Layer 3 of a small transformer language model trained on English Wikipedia (16 layers, counted from 0, width 128).
A neuron's activation on a vector x is GELU(weights . x), where the dot is the dot product.

Input weights of the MLP neurons that the questions are about. A number n stands for (n - 500) times 0.0027.
n5: 611,545,390,448,582,624,492,642,220,473,691,604,598,452,528,578,360,492,433,508,556,450,403,440,481,762,454,355,193,563,484,553,394,130,326,621,712,325,632,316,454,547,406,419,488,512,488,616,577,307,712,589,337,629,462,675,413,431,529,621,442,350,660,334,500,601,351,133,568,465,480,634,545,508,584,435,709,724,242,567,523,564,520,460,716,504,636,553,642,414,795,394,468,645,368,686,426,522,281,492,552,589,512,530,402,419,578,348,542,478,437,526,422,336,273,630,546,617,677,424,621,588,464,354,385,361,725,349
n32: 292,475,682,647,298,727,588,471,335,415,645,427,441,352,540,397,491,557,512,917,473,440,641,469,521,447,611,633,545,579,277,480,312,478,270,389,403,671,670,432,546,620,613,626,548,357,605,394,440,487,601,492,430,522,293,306,295,406,713,161,530,662,399,295,566,695,716,639,650,470,403,496,358,567,407,275,500,604,611,786,766,203,517,636,327,678,314,487,724,558,523,492,718,492,633,466,382,765,687,452,526,578,297,314,500,648,482,812,699,162,455,574,605,677,538,600,419,573,340,416,396,580,315,370,255,509,457,667
n37: 574,599,503,460,631,402,618,492,530,528,656,564,503,676,433,416,447,630,450,382,382,578,497,534,467,446,342,538,598,650,578,436,476,383,436,676,514,497,649,468,664,567,477,460,483,506,548,470,440,421,529,289,463,604,470,492,370,500,518,634,415,344,571,395,523,597,551,441,387,390,543,384,627,511,379,553,523,482,422,430,423,398,343,589,477,545,509,506,564,404,400,505,526,464,354,586,612,431,367,420,339,633,482,521,455,337,544,452,583,553,535,569,360,476,414,277,483,695,610,506,601,635,506,593,497,292,536,723
n79: 791,289,350,401,450,533,609,435,489,359,464,541,492,747,278,433,179,557,521,266,523,515,738,381,611,534,330,685,628,553,267,368,816,511,667,593,550,340,462,520,424,530,553,518,515,492,405,620,210,595,321,464,528,616,421,287,773,430,512,687,412,341,496,389,764,554,556,657,624,688,542,470,493,562,384,452,515,375,539,413,511,579,560,301,745,500,454,469,375,646,371,670,465,392,544,727,528,560,609,352,450,475,684,471,410,448,548,532,541,513,528,486,463,600,426,703,459,519,488,663,714,488,546,383,456,622,392,613
n92: 481,533,631,461,428,666,236,401,609,343,586,425,619,671,414,548,428,685,621,674,511,271,633,429,445,567,503,415,493,493,643,476,266,640,575,578,631,412,411,713,324,267,659,572,405,496,689,210,410,604,510,398,513,555,437,472,496,532,507,438,378,542,524,343,535,616,310,526,598,500,592,531,580,440,241,429,416,570,665,479,534,332,414,454,604,708,581,554,217,418,627,650,674,458,504,579,504,552,773,335,567,474,529,325,710,466,536,612,415,427,634,628,509,549,469,538,531,514,429,530,635,528,436,475,436,432,534,663
n104: 350,470,494,482,533,472,314,350,433,484,393,449,587,442,546,411,548,587,527,617,507,427,342,265,301,192,519,500,658,468,556,438,454,597,434,648,467,607,410,410,548,510,564,512,523,702,429,595,485,606,563,476,346,558,663,535,611,782,329,463,597,280,469,595,360,665,596,433,415,570,543,468,392,512,623,481,413,774,543,276,522,527,663,546,532,465,431,281,510,430,689,512,556,606,470,421,608,449,506,643,428,342,520,357,605,428,345,641,550,550,473,464,642,600,516,420,509,694,572,628,551,480,399,613,553,481,551,610
n118: 578,472,475,463,526,401,688,561,404,447,394,585,577,540,485,432,522,562,312,595,480,468,529,673,391,413,398,543,604,500,340,598,547,622,490,571,530,515,514,503,500,471,411,350,345,597,507,419,475,574,587,467,398,633,469,473,453,480,451,591,526,527,507,439,453,432,628,467,513,596,513,372,547,682,546,541,550,588,568,416,531,355,677,560,667,589,563,424,599,465,627,540,470,432,521,556,490,609,550,430,422,491,559,608,458,526,469,362,481,247,493,430,531,470,471,379,420,515,573,540,591,578,510,436,375,502,437,497
n129: 562,409,710,684,627,558,599,529,569,605,394,534,608,330,623,666,583,565,331,516,488,711,613,558,526,539,530,641,484,454,342,695,452,775,575,214,562,322,534,392,528,644,477,583,609,374,662,536,475,584,507,692,442,553,573,591,432,370,592,306,291,450,400,696,256,558,481,590,409,481,555,343,592,357,543,601,477,542,453,450,425,383,469,349,637,225,356,579,421,449,488,187,531,504,452,651,665,558,731,291,403,496,381,384,538,313,512,442,302,466,648,392,552,670,635,443,214,678,343,463,633,609,290,646,739,354,477,610
n138: 369,423,631,621,339,594,395,662,481,538,676,467,451,479,535,508,591,461,366,440,511,415,514,602,393,559,577,583,397,379,534,639,438,503,366,500,418,514,472,488,344,401,500,579,460,399,475,456,570,304,668,518,524,328,407,472,450,425,532,447,514,506,427,604,647,575,478,545,454,519,471,545,527,508,513,492,534,513,481,511,519,550,453,616,506,556,466,682,457,489,557,570,443,433,218,453,520,552,578,294,506,381,430,511,422,497,444,395,683,475,476,511,585,669,604,531,475,492,729,370,353,739,625,676,473,588,437,670
n177: 580,610,673,653,489,626,504,643,283,618,460,580,182,515,432,481,553,349,333,488,531,473,367,528,352,559,439,346,472,636,421,417,552,469,371,607,559,636,452,536,402,649,504,620,480,556,430,643,464,535,808,500,547,562,648,546,650,396,625,349,432,601,399,553,602,437,331,620,669,469,461,392,511,693,554,515,279,635,684,446,801,607,385,633,296,558,713,731,317,665,450,418,365,372,565,412,192,333,645,574,614,686,496,584,496,243,378,322,526,182,445,635,243,719,443,589,587,508,516,483,408,508,284,488,579,424,435,496
n180: 657,466,831,544,377,374,481,390,476,539,507,358,485,438,728,546,697,584,575,469,257,585,642,610,489,193,720,297,348,544,582,492,528,445,486,526,471,657,378,474,374,550,435,466,485,384,638,404,657,395,550,493,449,583,493,489,367,440,523,152,482,504,374,663,467,400,547,483,628,619,548,547,698,562,395,578,511,367,283,489,518,435,565,405,601,529,223,661,373,623,671,479,341,413,447,671,636,731,406,431,353,415,594,507,335,320,473,434,352,556,555,360,474,633,681,536,368,604,422,367,414,470,655,788,440,450,525,535
n185: 570,529,557,516,619,437,482,529,542,493,626,703,447,561,619,620,510,497,449,569,559,503,543,359,447,527,371,455,375,347,618,389,650,350,513,597,558,439,458,394,486,503,453,443,295,483,476,464,390,517,437,353,602,567,548,356,383,678,606,489,609,510,441,576,452,465,692,484,451,257,341,442,552,513,576,530,405,413,645,402,530,532,641,586,618,530,752,552,660,702,634,558,580,438,496,323,486,275,461,582,668,628,237,474,614,569,674,330,530,474,586,385,400,522,378,301,453,744,462,442,503,400,19,458,431,381,577,431
n222: 272,621,500,497,643,468,377,491,351,478,213,590,357,410,443,648,393,628,598,503,530,626,568,437,413,355,708,286,490,497,527,522,424,444,369,473,587,424,504,510,566,629,379,445,474,470,345,303,542,746,670,481,602,500,497,338,579,429,503,369,586,553,551,359,457,453,666,568,470,366,627,428,425,604,601,551,523,506,593,487,420,491,503,490,308,666,543,480,615,546,672,513,456,431,620,678,455,515,359,553,360,386,425,429,347,577,524,482,487,471,346,642,294,481,580,474,256,406,453,394,578,573,603,696,455,782,510,580
n229: 556,332,548,618,543,484,503,462,481,469,524,629,470,359,447,508,689,486,395,597,305,475,494,599,553,745,469,643,623,445,312,332,591,601,472,593,468,653,398,467,606,582,417,492,280,500,589,361,458,537,524,465,583,420,552,475,638,621,712,563,514,434,561,419,595,462,514,406,461,454,491,477,423,470,524,349,557,351,492,383,500,652,466,497,540,617,500,420,585,351,246,607,482,663,524,444,566,337,525,373,602,562,458,484,463,497,434,445,383,599,508,336,646,584,598,480,461,460,564,512,327,453,599,556,444,436,596,546
n234: 183,379,500,496,546,318,429,362,425,439,462,600,371,571,650,509,670,766,575,476,558,396,713,612,760,616,526,798,681,655,423,475,598,424,266,405,424,536,505,436,668,413,491,380,571,477,611,304,410,279,742,446,288,399,576,539,495,282,786,621,569,682,487,660,536,353,553,741,412,350,491,319,741,593,611,772,642,504,475,179,740,655,478,424,293,614,424,541,445,304,732,750,432,431,430,365,699,500,737,420,491,546,528,588,776,599,463,401,418,323,217,388,492,550,513,240,309,731,635,133,561,446,563,618,380,643,526,726
n235: 460,478,356,564,449,628,529,478,599,305,503,636,700,567,521,690,570,432,272,374,538,776,377,723,421,469,540,407,528,361,514,469,409,534,414,459,593,558,402,504,461,460,554,535,285,462,534,382,503,456,556,535,529,570,593,493,401,549,479,347,691,483,454,513,643,477,416,672,503,611,559,328,516,442,566,434,486,373,516,305,628,449,513,497,564,439,565,298,632,676,583,779,234,627,358,460,705,522,416,286,709,420,553,663,366,678,528,283,530,395,312,544,603,446,454,611,440,623,483,460,597,624,497,521,621,374,387,662
n249: 608,342,586,272,299,457,536,491,330,513,446,601,417,491,493,546,526,357,431,550,527,176,722,578,484,453,438,463,490,457,582,492,564,456,441,493,389,396,411,469,689,388,583,550,554,541,557,454,482,364,441,566,491,328,655,585,674,401,618,328,328,477,487,676,527,630,414,610,482,689,385,350,411,532,407,565,747,530,431,536,390,427,437,648,493,560,449,620,476,368,699,669,350,466,399,556,570,519,755,517,443,588,414,585,628,409,392,546,532,485,672,444,470,801,519,487,409,451,435,464,441,456,625,706,458,529,723,638
n250: 311,372,496,560,174,527,740,348,598,598,595,559,537,476,595,584,563,839,397,701,717,430,490,402,664,396,413,540,424,504,358,436,497,575,427,337,753,393,619,622,402,595,581,497,637,467,561,646,405,379,579,574,276,482,446,282,567,394,285,241,635,675,586,531,425,459,486,490,658,585,623,482,394,428,278,316,675,357,564,535,583,537,514,579,560,532,478,306,529,554,633,602,307,539,388,377,533,510,510,493,695,423,482,487,592,535,332,683,451,425,420,510,471,446,503,461,640,774,464,515,609,562,511,665,414,434,563,470
n255: 574,522,409,433,599,474,489,522,628,457,381,503,345,494,486,617,473,347,497,222,707,420,467,472,311,367,507,448,535,554,524,531,458,466,656,476,610,609,587,581,639,704,699,624,620,615,190,604,569,503,757,436,376,426,432,410,535,427,518,354,464,588,425,381,384,600,601,481,531,487,579,470,419,571,387,646,544,556,696,321,615,513,561,582,402,500,579,612,720,558,819,562,698,671,511,463,475,503,536,534,462,452,359,445,675,338,276,525,378,812,538,424,394,625,460,466,480,490,351,569,456,452,534,654,385,430,283,529
n269: 598,266,688,650,508,664,780,489,588,546,387,474,415,470,467,368,348,663,405,478,370,580,420,577,520,582,477,473,491,494,431,188,274,541,454,500,456,465,640,416,518,549,462,590,453,593,541,402,382,509,608,478,432,439,370,509,540,461,421,393,769,547,511,628,526,539,353,497,426,274,630,488,397,394,451,438,363,420,519,572,424,563,494,462,500,474,512,524,491,453,519,472,441,594,518,486,509,497,481,655,586,530,548,448,494,525,259,556,497,429,519,445,615,604,597,543,526,460,500,484,572,666,459,590,571,710,595,379
n286: 517,625,538,304,460,427,510,454,476,465,408,538,463,439,619,532,621,471,536,555,307,737,667,533,450,393,547,346,513,426,685,453,454,425,450,651,497,630,403,467,595,386,644,620,406,652,481,578,661,487,542,364,618,637,518,430,436,566,456,351,509,649,447,736,409,619,321,494,547,532,546,539,712,386,482,601,506,544,387,449,441,616,574,536,679,490,435,377,397,485,411,703,582,494,274,449,379,437,589,477,148,491,437,500,478,281,503,448,503,389,645,548,688,366,689,596,563,465,300,600,484,480,627,580,488,525,570,514
n355: 593,150,374,710,571,711,464,624,390,493,521,844,430,444,665,427,618,500,500,472,504,317,676,549,551,474,504,477,569,739,626,310,568,391,325,466,553,530,558,430,535,644,455,549,519,665,545,606,579,410,497,444,584,563,269,474,543,308,445,547,485,418,634,705,508,383,463,300,405,233,462,500,543,443,590,646,504,411,359,545,377,450,363,364,493,415,519,439,427,451,592,521,431,545,680,419,605,507,646,545,500,627,554,299,777,489,250,496,475,649,465,525,641,715,741,355,529,754,546,279,274,781,458,427,533,511,445,444
n385: 305,740,703,526,334,588,350,267,530,703,487,555,346,626,587,351,420,422,338,545,471,483,586,354,703,574,441,597,468,507,464,663,571,294,462,461,446,383,272,584,422,209,336,454,546,457,486,322,487,613,376,523,500,524,550,503,673,460,485,430,510,521,340,538,425,517,332,444,347,745,471,328,409,507,562,600,606,387,697,405,514,540,332,511,434,840,740,674,493,490,609,372,331,665,522,507,632,579,416,454,554,427,474,477,486,569,548,308,428,484,407,596,459,580,737,461,372,469,543,473,545,600,436,674,633,466,569,612
n414: 678,329,670,529,536,493,551,419,338,550,481,460,521,513,257,547,695,493,513,326,337,544,396,552,574,706,426,556,472,370,353,639,457,521,523,479,396,713,576,546,601,443,534,436,569,451,363,741,588,336,459,255,555,578,428,507,286,402,671,212,397,308,460,416,569,711,524,510,373,442,437,551,689,631,605,433,579,319,684,769,450,607,558,524,480,503,528,388,556,555,555,677,524,607,288,564,418,516,487,503,503,609,302,432,449,433,232,350,517,458,465,478,564,603,650,524,658,628,556,349,588,549,510,606,420,403,453,555
n483: 643,352,443,533,433,454,333,503,274,622,456,305,396,433,515,434,742,529,253,564,431,437,556,446,611,493,403,540,431,350,485,315,490,622,416,699,410,493,289,356,747,489,518,507,317,445,539,523,382,752,365,477,584,518,439,493,440,460,726,313,403,496,503,455,705,642,309,580,471,571,409,496,639,473,560,538,514,461,571,500,762,608,521,719,553,387,540,562,562,463,363,353,635,634,530,602,474,750,405,547,561,366,353,369,560,490,344,416,271,650,530,256,455,584,635,447,626,419,612,397,504,417,731,636,635,639,595,405

Each question shows a token from some text and the vector x that enters the MLP there. A number n stands for (n - 500) times 0.0046.

"fic": 648,564,558,461,494,383,613,564,389,533,488,127,555,630,461,490,490,417,705,469,402,455,420,543,593,517,521,615,618,418,487,399,388,455,738,483,380,385,112,635,587,545,462,818,648,549,517,515,532,171,494,588,660,565,499,515,499,754,411,543,623,525,537,581,462,518,545,568,438,462,674,493,534,463,701,390,397,486,419,659,486,346,295,391,407,441,346,400,461,245,440,388,497,449,401,497,623,424,437,470,585,390,312,572,466,708,625,417,410,430,592,481,299,583,292,689,473,470,632,529,523,539,646,438,600,483,490,516
Which two neurons fire most, strongest first? n269, n37

"m": 408,414,478,377,544,406,754,572,474,448,461,537,750,473,490,506,527,471,511,314,390,605,471,461,525,353,490,540,460,206,520,664,479,661,373,412,514,552,377,486,593,444,495,708,491,507,371,416,578,197,360,524,492,749,617,533,587,512,525,691,397,525,498,708,407,455,487,620,461,626,428,473,527,662,853,566,254,515,287,677,476,300,351,492,396,580,469,415,626,459,388,385,517,540,448,334,438,587,280,620,586,374,493,607,469,616,635,362,461,496,517,447,370,389,487,760,408,546,559,533,585,566,535,465,621,478,398,440
The most active neuron and its activation: n235, at about 3.7

"they ": 508,375,524,467,501,550,562,376,439,485,499,396,500,603,399,423,641,528,501,413,577,468,502,472,495,415,558,539,489,420,504,581,464,589,599,408,607,495,454,589,508,538,438,689,513,584,495,594,578,468,496,456,512,649,422,547,412,520,497,545,547,439,586,591,429,454,486,522,464,502,400,499,543,625,524,506,483,469,527,716,427,576,299,480,345,370,431,482,494,406,410,560,368,535,472,352,353,561,427,595,535,493,530,447,485,503,802,502,326,396,518,447,400,474,462,480,528,465,546,636,465,515,463,554,631,383,487,470
Which neuron lights up most? n414

"\n": 439,468,546,574,468,504,588,447,494,424,536,450,572,584,381,465,651,558,510,529,482,510,546,399,568,528,507,395,536,458,598,449,504,508,488,481,590,532,422,615,515,543,589,634,418,540,462,529,440,516,460,505,476,600,485,468,535,550,482,575,576,556,515,516,399,367,476,499,567,456,561,487,535,571,477,489,408,502,514,816,570,466,326,473,355,404,386,504,501,462,334,498,401,501,445,356,379,537,471,586,605,446,439,438,486,613,758,489,384,311,494,437,294,529,435,584,551,501,511,639,339,372,514,497,618,426,421,428
The most active neuron and its activation: n177, at about 2.5

"le ": 488,409,458,475,454,441,534,436,451,436,573,439,491,563,392,431,530,505,535,454,550,421,546,497,524,365,500,529,479,455,552,562,470,609,566,379,484,549,454,490,485,491,443,614,522,572,410,481,486,404,499,573,535,543,438,484,487,608,448,587,533,490,653,586,442,467,576,560,519,598,464,403,546,518,559,599,505,500,530,762,463,444,398,519,428,358,432,411,528,379,382,475,418,444,584,408,349,530,349,591,581,532,470,454,511,667,785,522,415,399,572,292,282,456,481,535,618,447,582,526,434,520,495,504,586,527,517,513
The most active neuron and its activation: n483, at about 0.27

"V": 349,475,595,428,495,520,409,396,574,270,633,467,677,591,403,428,503,482,572,349,549,514,478,582,599,389,479,463,478,418,481,517,462,533,548,496,405,422,424,601,516,482,441,716,628,535,453,414,711,351,481,531,543,528,446,510,611,507,401,684,629,549,441,556,477,370,514,668,528,543,517,425,421,512,575,422,427,550,683,660,235,417,327,425,291,410,469,295,600,402,492,546,418,677,586,257,507,626,392,618,543,511,348,551,485,729,699,394,329,471,576,479,331,557,441,628,546,475,624,508,411,517,540,553,632,341,485,403
Which neuron lights up most? n235

"ed ": 447,353,478,444,448,464,458,454,479,415,534,442,499,631,477,466,497,529,635,430,563,412,591,449,524,352,469,492,506,365,557,616,442,527,591,375,497,542,545,519,470,484,446,580,544,569,446,526,505,445,457,523,497,532,444,514,553,497,407,638,534,476,623,615,426,411,472,527,574,633,392,404,486,518,601,525,519,476,512,679,541,460,359,444,394,438,474,463,567,319,440,503,470,469,517,414,407,469,437,559,660,558,563,479,549,637,821,549,378,390,614,380,372,480,394,483,563,518,556,569,427,412,483,525,519,508,501,456
Which two neurons fire most, strongest first? n250, n249

"a ": 429,400,527,501,522,418,495,471,546,484,502,360,463,580,460,506,549,526,550,432,519,464,593,447,550,405,511,571,503,473,601,556,507,569,527,479,462,537,472,529,579,517,537,676,528,491,457,503,463,381,480,513,511,563,423,594,587,521,472,683,580,485,601,629,331,387,449,557,438,496,434,425,520,558,560,547,473,514,553,751,444,476,357,514,395,347,475,456,557,440,392,590,340,423,513,423,354,602,312,554,556,478,500,530,479,544,794,406,377,483,584,337,370,438,400,472,485,466,561,579,430,465,542,520,570,495,477,454
Which neuron lights up most? n234

"===": 695,642,562,461,492,338,412,521,610,490,309,491,475,564,258,504,513,419,632,448,499,561,461,536,344,329,391,434,410,531,538,483,431,610,521,534,520,553,388,565,602,614,495,634,620,472,351,589,567,374,531,614,528,640,607,622,647,445,545,724,457,473,534,725,340,372,545,507,564,418,540,462,575,550,561,536,449,637,497,649,533,428,183,492,224,487,458,525,415,257,346,576,478,526,522,277,346,493,347,641,646,498,555,353,494,494,689,457,536,423,587,495,319,580,357,646,428,547,550,462,279,465,418,535,584,506,450,615
Which neuron lights up most? n177

"ist": 319,395,549,431,508,504,470,614,447,508,522,331,591,675,438,298,576,471,596,433,602,324,500,528,616,485,619,490,452,637,445,506,401,539,636,424,689,504,422,538,574,466,562,682,749,379,476,387,529,284,401,482,519,538,604,614,629,514,459,622,573,573,497,620,392,345,569,502,470,586,545,596,455,606,544,352,530,462,470,695,389,238,502,436,407,509,440,352,526,288,347,388,535,517,556,526,377,441,548,574,573,361,323,609,593,572,678,259,365,549,597,445,432,447,205,688,401,300,638,534,476,642,613,435,620,471,523,373
Which neuron lights up most? n5

"H": 322,519,391,612,533,455,522,341,561,497,472,504,538,524,399,425,537,493,601,329,533,412,515,588,497,396,547,378,574,422,573,508,359,545,630,507,371,485,487,553,522,522,399,659,546,568,360,604,585,404,457,527,662,655,461,410,662,509,406,732,466,446,607,626,455,254,515,638,552,465,513,463,578,567,612,436,444,427,466,740,287,398,393,517,321,518,510,390,535,341,464,383,457,540,595,401,413,583,316,724,584,438,336,453,547,713,687,471,473,323,548,494,336,605,440,619,429,411,560,680,459,405,627,509,651,446,535,388
The most active neuron and its activation: n222, at about 2.1

". ": 481,467,519,457,503,458,535,397,483,371,590,391,473,605,469,573,578,551,561,467,532,459,568,404,584,459,515,497,553,509,535,527,504,528,519,532,493,514,474,617,479,505,551,661,552,516,414,484,377,365,663,491,487,504,428,462,545,499,499,611,567,539,553,539,335,387,502,451,599,550,448,487,478,534,516,544,482,544,532,744,513,374,349,425,339,509,361,422,486,317,436,508,398,529,620,416,301,505,426,600,567,479,502,491,582,550,786,434,475,353,637,486,378,495,446,558,493,413,511,619,358,431,517,534,506,449,383,458
Which neuron lights up most? n32

"or": 498,527,578,593,667,212,590,488,538,506,583,362,422,487,457,219,653,410,730,371,538,253,527,515,494,345,623,570,607,319,466,463,455,567,648,565,524,341,358,460,545,357,630,619,655,627,401,334,548,397,569,549,573,630,476,602,626,718,561,534,560,496,706,744,354,431,572,512,636,508,687,359,576,594,676,301,368,596,258,589,481,577,281,483,443,365,385,374,617,381,491,352,467,617,444,247,511,515,452,590,508,556,324,436,420,595,628,376,468,538,412,374,364,578,449,696,577,407,537,627,384,431,525,425,522,452,567,325
Which two neurons fire most, strongest first? n104, n229

"ew": 464,526,519,473,481,503,712,435,367,624,623,424,509,558,430,278,615,396,506,147,675,537,490,581,434,479,514,560,510,457,548,668,285,598,541,600,518,455,272,528,673,541,353,662,779,691,397,299,517,529,354,618,471,605,536,444,446,573,238,965,406,512,479,785,355,462,560,494,640,596,423,351,434,497,523,627,471,563,305,585,468,376,427,274,261,497,444,499,369,385,382,303,500,486,618,356,458,517,451,754,669,349,306,618,571,713,556,450,517,517,417,511,559,517,318,575,477,419,595,749,566,433,594,516,439,436,729,462
Which neuron lights up most? n385

"he ": 472,389,527,568,521,539,546,395,495,488,518,364,393,614,440,490,637,509,545,459,593,446,511,534,539,395,552,509,449,422,484,567,387,506,594,425,597,484,540,576,502,523,513,758,509,543,461,564,550,356,559,461,523,595,384,562,492,492,454,533,590,485,620,660,446,415,494,523,427,564,465,506,557,611,469,547,471,459,481,724,417,533,359,512,305,404,423,473,448,449,509,575,370,518,480,408,415,547,377,556,608,500,556,435,540,557,795,392,312,356,548,465,390,479,488,480,494,379,478,595,347,454,461,470,608,402,489,497
Which neuron lights up most? n177

"ag": 625,361,402,531,566,416,510,599,507,423,561,305,601,630,446,432,617,446,601,557,484,284,683,480,533,542,457,465,472,331,451,554,437,529,707,504,435,368,420,533,426,621,512,613,611,598,407,527,623,338,453,541,560,750,341,531,635,557,459,657,533,586,522,613,392,376,470,648,496,472,552,365,461,617,580,261,592,425,433,668,418,404,248,241,338,568,421,348,554,441,432,577,607,575,606,305,505,569,304,618,618,334,640,464,447,539,646,555,514,503,711,473,247,442,302,686,517,292,599,605,499,522,491,483,665,364,465,395
The most active neuron and its activation: n79, at about 2.2

"Com": 405,480,554,555,432,488,499,326,482,524,464,447,566,654,430,443,622,489,618,283,546,570,488,448,506,641,462,640,434,302,510,406,399,514,751,446,421,379,492,528,535,405,507,652,472,556,312,537,596,368,560,672,510,578,456,647,535,442,432,795,537,531,470,557,377,398,464,571,478,467,332,592,470,496,605,396,332,399,525,757,431,310,398,512,371,520,359,325,564,373,333,518,425,686,396,520,575,521,517,722,608,592,392,509,528,673,679,255,529,515,560,386,459,490,414,549,466,460,648,535,530,467,615,496,592,326,390,491
The three highest activations, in order: n414, n235, n385

"ec": 454,493,541,479,427,454,536,406,590,540,602,348,559,663,548,519,597,381,584,258,587,381,495,552,360,608,653,483,732,462,500,637,466,492,667,559,641,439,445,512,404,404,520,640,561,708,467,441,516,442,417,422,624,596,418,566,779,564,343,689,666,775,648,687,584,485,603,527,328,481,463,526,467,512,878,531,385,405,324,499,419,364,204,285,494,353,439,492,516,212,568,371,553,507,485,478,359,448,414,545,616,634,303,426,361,549,619,522,436,446,652,438,278,450,491,435,503,415,534,450,544,385,548,482,508,409,549,525
Which neuron lights up most? n385

"al ": 477,365,532,445,462,388,532,506,459,546,534,407,477,575,401,460,459,496,565,428,464,456,505,506,531,443,512,574,554,498,492,562,495,567,521,429,414,454,516,514,492,516,481,675,434,483,401,568,464,435,457,594,499,482,501,514,499,616,449,670,481,503,565,593,482,369,499,452,487,632,469,491,550,533,596,583,472,468,568,780,470,489,401,531,431,385,389,398,573,342,395,441,392,441,500,357,414,506,347,609,559,426,568,517,485,655,796,480,476,525,603,461,364,435,404,584,544,457,568,510,385,479,488,508,517,503,503,476
Which neuron lights up most? n79

"om": 295,400,506,444,503,385,394,741,587,512,773,383,615,571,448,447,584,503,654,344,529,495,555,618,572,461,453,569,436,231,428,503,459,517,618,463,548,544,410,435,412,523,573,620,536,538,449,407,555,316,470,527,656,528,495,494,561,398,332,711,625,524,519,725,461,409,563,628,551,539,487,431,495,565,640,439,380,575,395,785,452,371,468,474,322,550,464,310,602,461,392,550,431,521,429,330,466,483,470,523,569,376,396,492,464,661,628,95,557,512,590,467,311,335,466,681,435,431,724,551,369,541,579,494,619,356,411,450
Which neuron lights up most? n138

"r": 409,468,648,508,541,472,479,609,755,472,527,536,396,673,410,494,569,468,625,408,589,442,623,634,578,305,510,609,582,189,457,631,419,465,683,533,422,519,417,540,607,531,352,588,602,557,256,420,588,197,493,507,468,496,427,578,478,578,360,821,491,458,523,721,497,439,352,474,581,634,443,598,475,501,644,481,445,628,301,668,540,502,348,409,353,485,470,289,577,562,371,520,490,561,623,241,499,507,289,635,515,547,202,567,495,578,629,408,559,292,555,367,326,382,325,531,467,353,616,544,441,560,679,385,690,448,542,487
Which neuron lights up most? n138

"ov": 429,420,516,462,460,353,499,530,617,387,697,424,654,738,298,446,586,406,596,430,623,440,449,567,642,452,558,530,346,509,549,649,463,631,814,501,405,321,440,737,474,543,529,754,562,355,420,424,595,366,497,422,484,548,546,340,664,712,337,736,652,459,391,690,528,472,463,505,583,446,605,440,440,516,680,372,516,480,475,629,467,505,236,451,336,394,370,332,596,525,393,563,392,576,542,316,561,610,313,466,648,568,413,442,417,570,635,325,436,343,576,522,326,402,311,690,585,414,566,470,380,576,496,509,594,520,611,335
Which two neurons fire most, strongest first? n235, n250

"as": 425,471,389,464,555,501,610,636,566,414,442,326,672,681,348,432,733,486,762,463,565,403,455,389,634,468,610,735,495,491,543,606,504,523,662,353,422,457,314,607,439,426,382,761,489,572,379,582,592,265,612,496,686,580,466,527,664,596,217,634,714,492,511,549,446,259,496,424,442,507,612,344,690,569,610,451,551,586,308,513,540,418,333,285,366,634,498,515,543,524,556,499,471,383,493,375,368,542,394,662,472,399,410,569,465,708,647,444,361,522,530,361,408,522,494,584,360,425,641,402,463,306,615,390,495,455,459,469
The most active neuron and its activation: n234, at about 1.9

"ev": 437,549,570,474,474,388,349,512,562,296,660,485,503,664,371,354,622,539,527,409,615,480,432,586,595,349,515,621,411,323,507,561,536,526,578,429,461,461,464,671,486,586,563,639,890,612,343,494,796,492,403,409,410,621,541,472,477,713,295,708,644,632,405,630,573,411,498,538,404,546,553,593,574,571,606,584,471,533,435,477,488,365,246,296,416,395,392,420,530,420,525,529,388,583,634,280,516,540,250,538,680,421,482,389,473,749,610,421,413,540,496,523,422,313,389,693,409,249,518,613,321,703,638,456,467,350,483,378
Which two neurons fire most, strongest first? n235, n385

"kn": 315,425,688,467,624,435,697,366,582,531,612,430,696,716,375,610,587,611,601,425,576,431,558,419,521,393,647,547,414,394,506,536,436,543,732,449,539,506,503,742,609,383,489,669,465,524,294,470,563,272,345,523,556,561,478,508,381,442,517,630,809,459,601,568,571,520,450,672,513,424,509,452,479,745,674,511,434,550,449,634,493,405,415,419,374,423,416,320,534,225,416,449,555,398,599,271,367,456,479,694,450,423,386,374,489,535,596,393,358,241,515,647,143,613,364,639,557,397,641,535,421,505,577,532,469,482,487,347
The most active neuron and its activation: n414, at about 1.3

"er ": 441,417,499,490,477,494,582,404,566,460,546,376,434,624,360,406,585,493,641,469,543,499,472,513,553,433,541,492,482,420,535,521,451,560,630,416,501,461,430,594,522,555,521,710,505,481,435,595,473,341,535,520,504,477,404,539,514,643,316,530,558,448,593,574,391,456,494,529,556,543,486,456,513,472,526,477,444,476,502,725,519,440,403,573,383,365,505,425,555,322,432,543,445,465,508,427,367,501,350,537,573,588,471,470,551,668,799,552,414,493,588,383,413,429,453,507,548,386,497,526,309,522,487,553,584,512,465,492
The most active neuron and its activation: n250, at about 0.79

"ord": 437,319,451,454,481,291,563,700,437,413,469,369,681,675,423,310,469,453,707,381,542,413,503,417,394,403,496,408,389,257,570,593,426,553,780,429,430,491,276,618,537,440,418,477,588,538,497,433,579,445,401,586,540,576,511,519,592,583,349,564,564,481,482,730,402,522,495,524,545,556,596,571,468,522,485,400,507,507,399,659,553,408,372,405,469,538,481,562,499,316,357,492,394,540,607,564,353,535,520,594,606,393,435,581,672,674,681,409,535,458,579,385,383,597,410,719,490,293,725,478,410,630,627,394,648,302,656,470
Which two neurons fire most, strongest first? n249, n92

"was ": 426,369,590,558,433,391,497,467,533,532,529,364,478,659,339,479,513,516,611,491,500,449,542,474,556,371,545,367,539,430,500,470,456,562,645,406,590,533,492,540,507,544,448,785,560,497,450,516,590,468,448,472,566,595,440,536,503,536,412,658,553,558,573,653,331,404,383,567,566,581,453,489,591,577,523,456,454,516,472,666,395,474,356,464,399,375,424,437,505,318,495,645,401,531,562,409,354,485,466,563,635,460,533,432,524,448,794,533,337,387,558,464,497,386,453,562,491,502,494,634,342,390,566,458,560,428,450,554
The most active neuron and its activation: n286, at about 1.1

"ap": 336,536,558,269,502,392,595,572,484,577,453,396,598,562,440,391,676,444,673,572,558,513,659,553,610,495,573,479,413,314,492,610,473,453,650,520,475,427,361,420,573,519,472,643,501,498,370,456,562,479,494,584,611,717,515,332,453,541,427,709,633,442,478,723,385,364,541,524,522,542,500,507,502,675,598,526,493,535,422,634,436,372,318,298,154,457,414,406,557,372,369,526,601,466,572,363,497,626,214,655,619,294,421,616,436,770,658,318,500,623,538,520,154,479,371,574,545,526,573,432,586,490,604,517,519,405,372,428
Which two neurons fire most, strongest first? n222, n385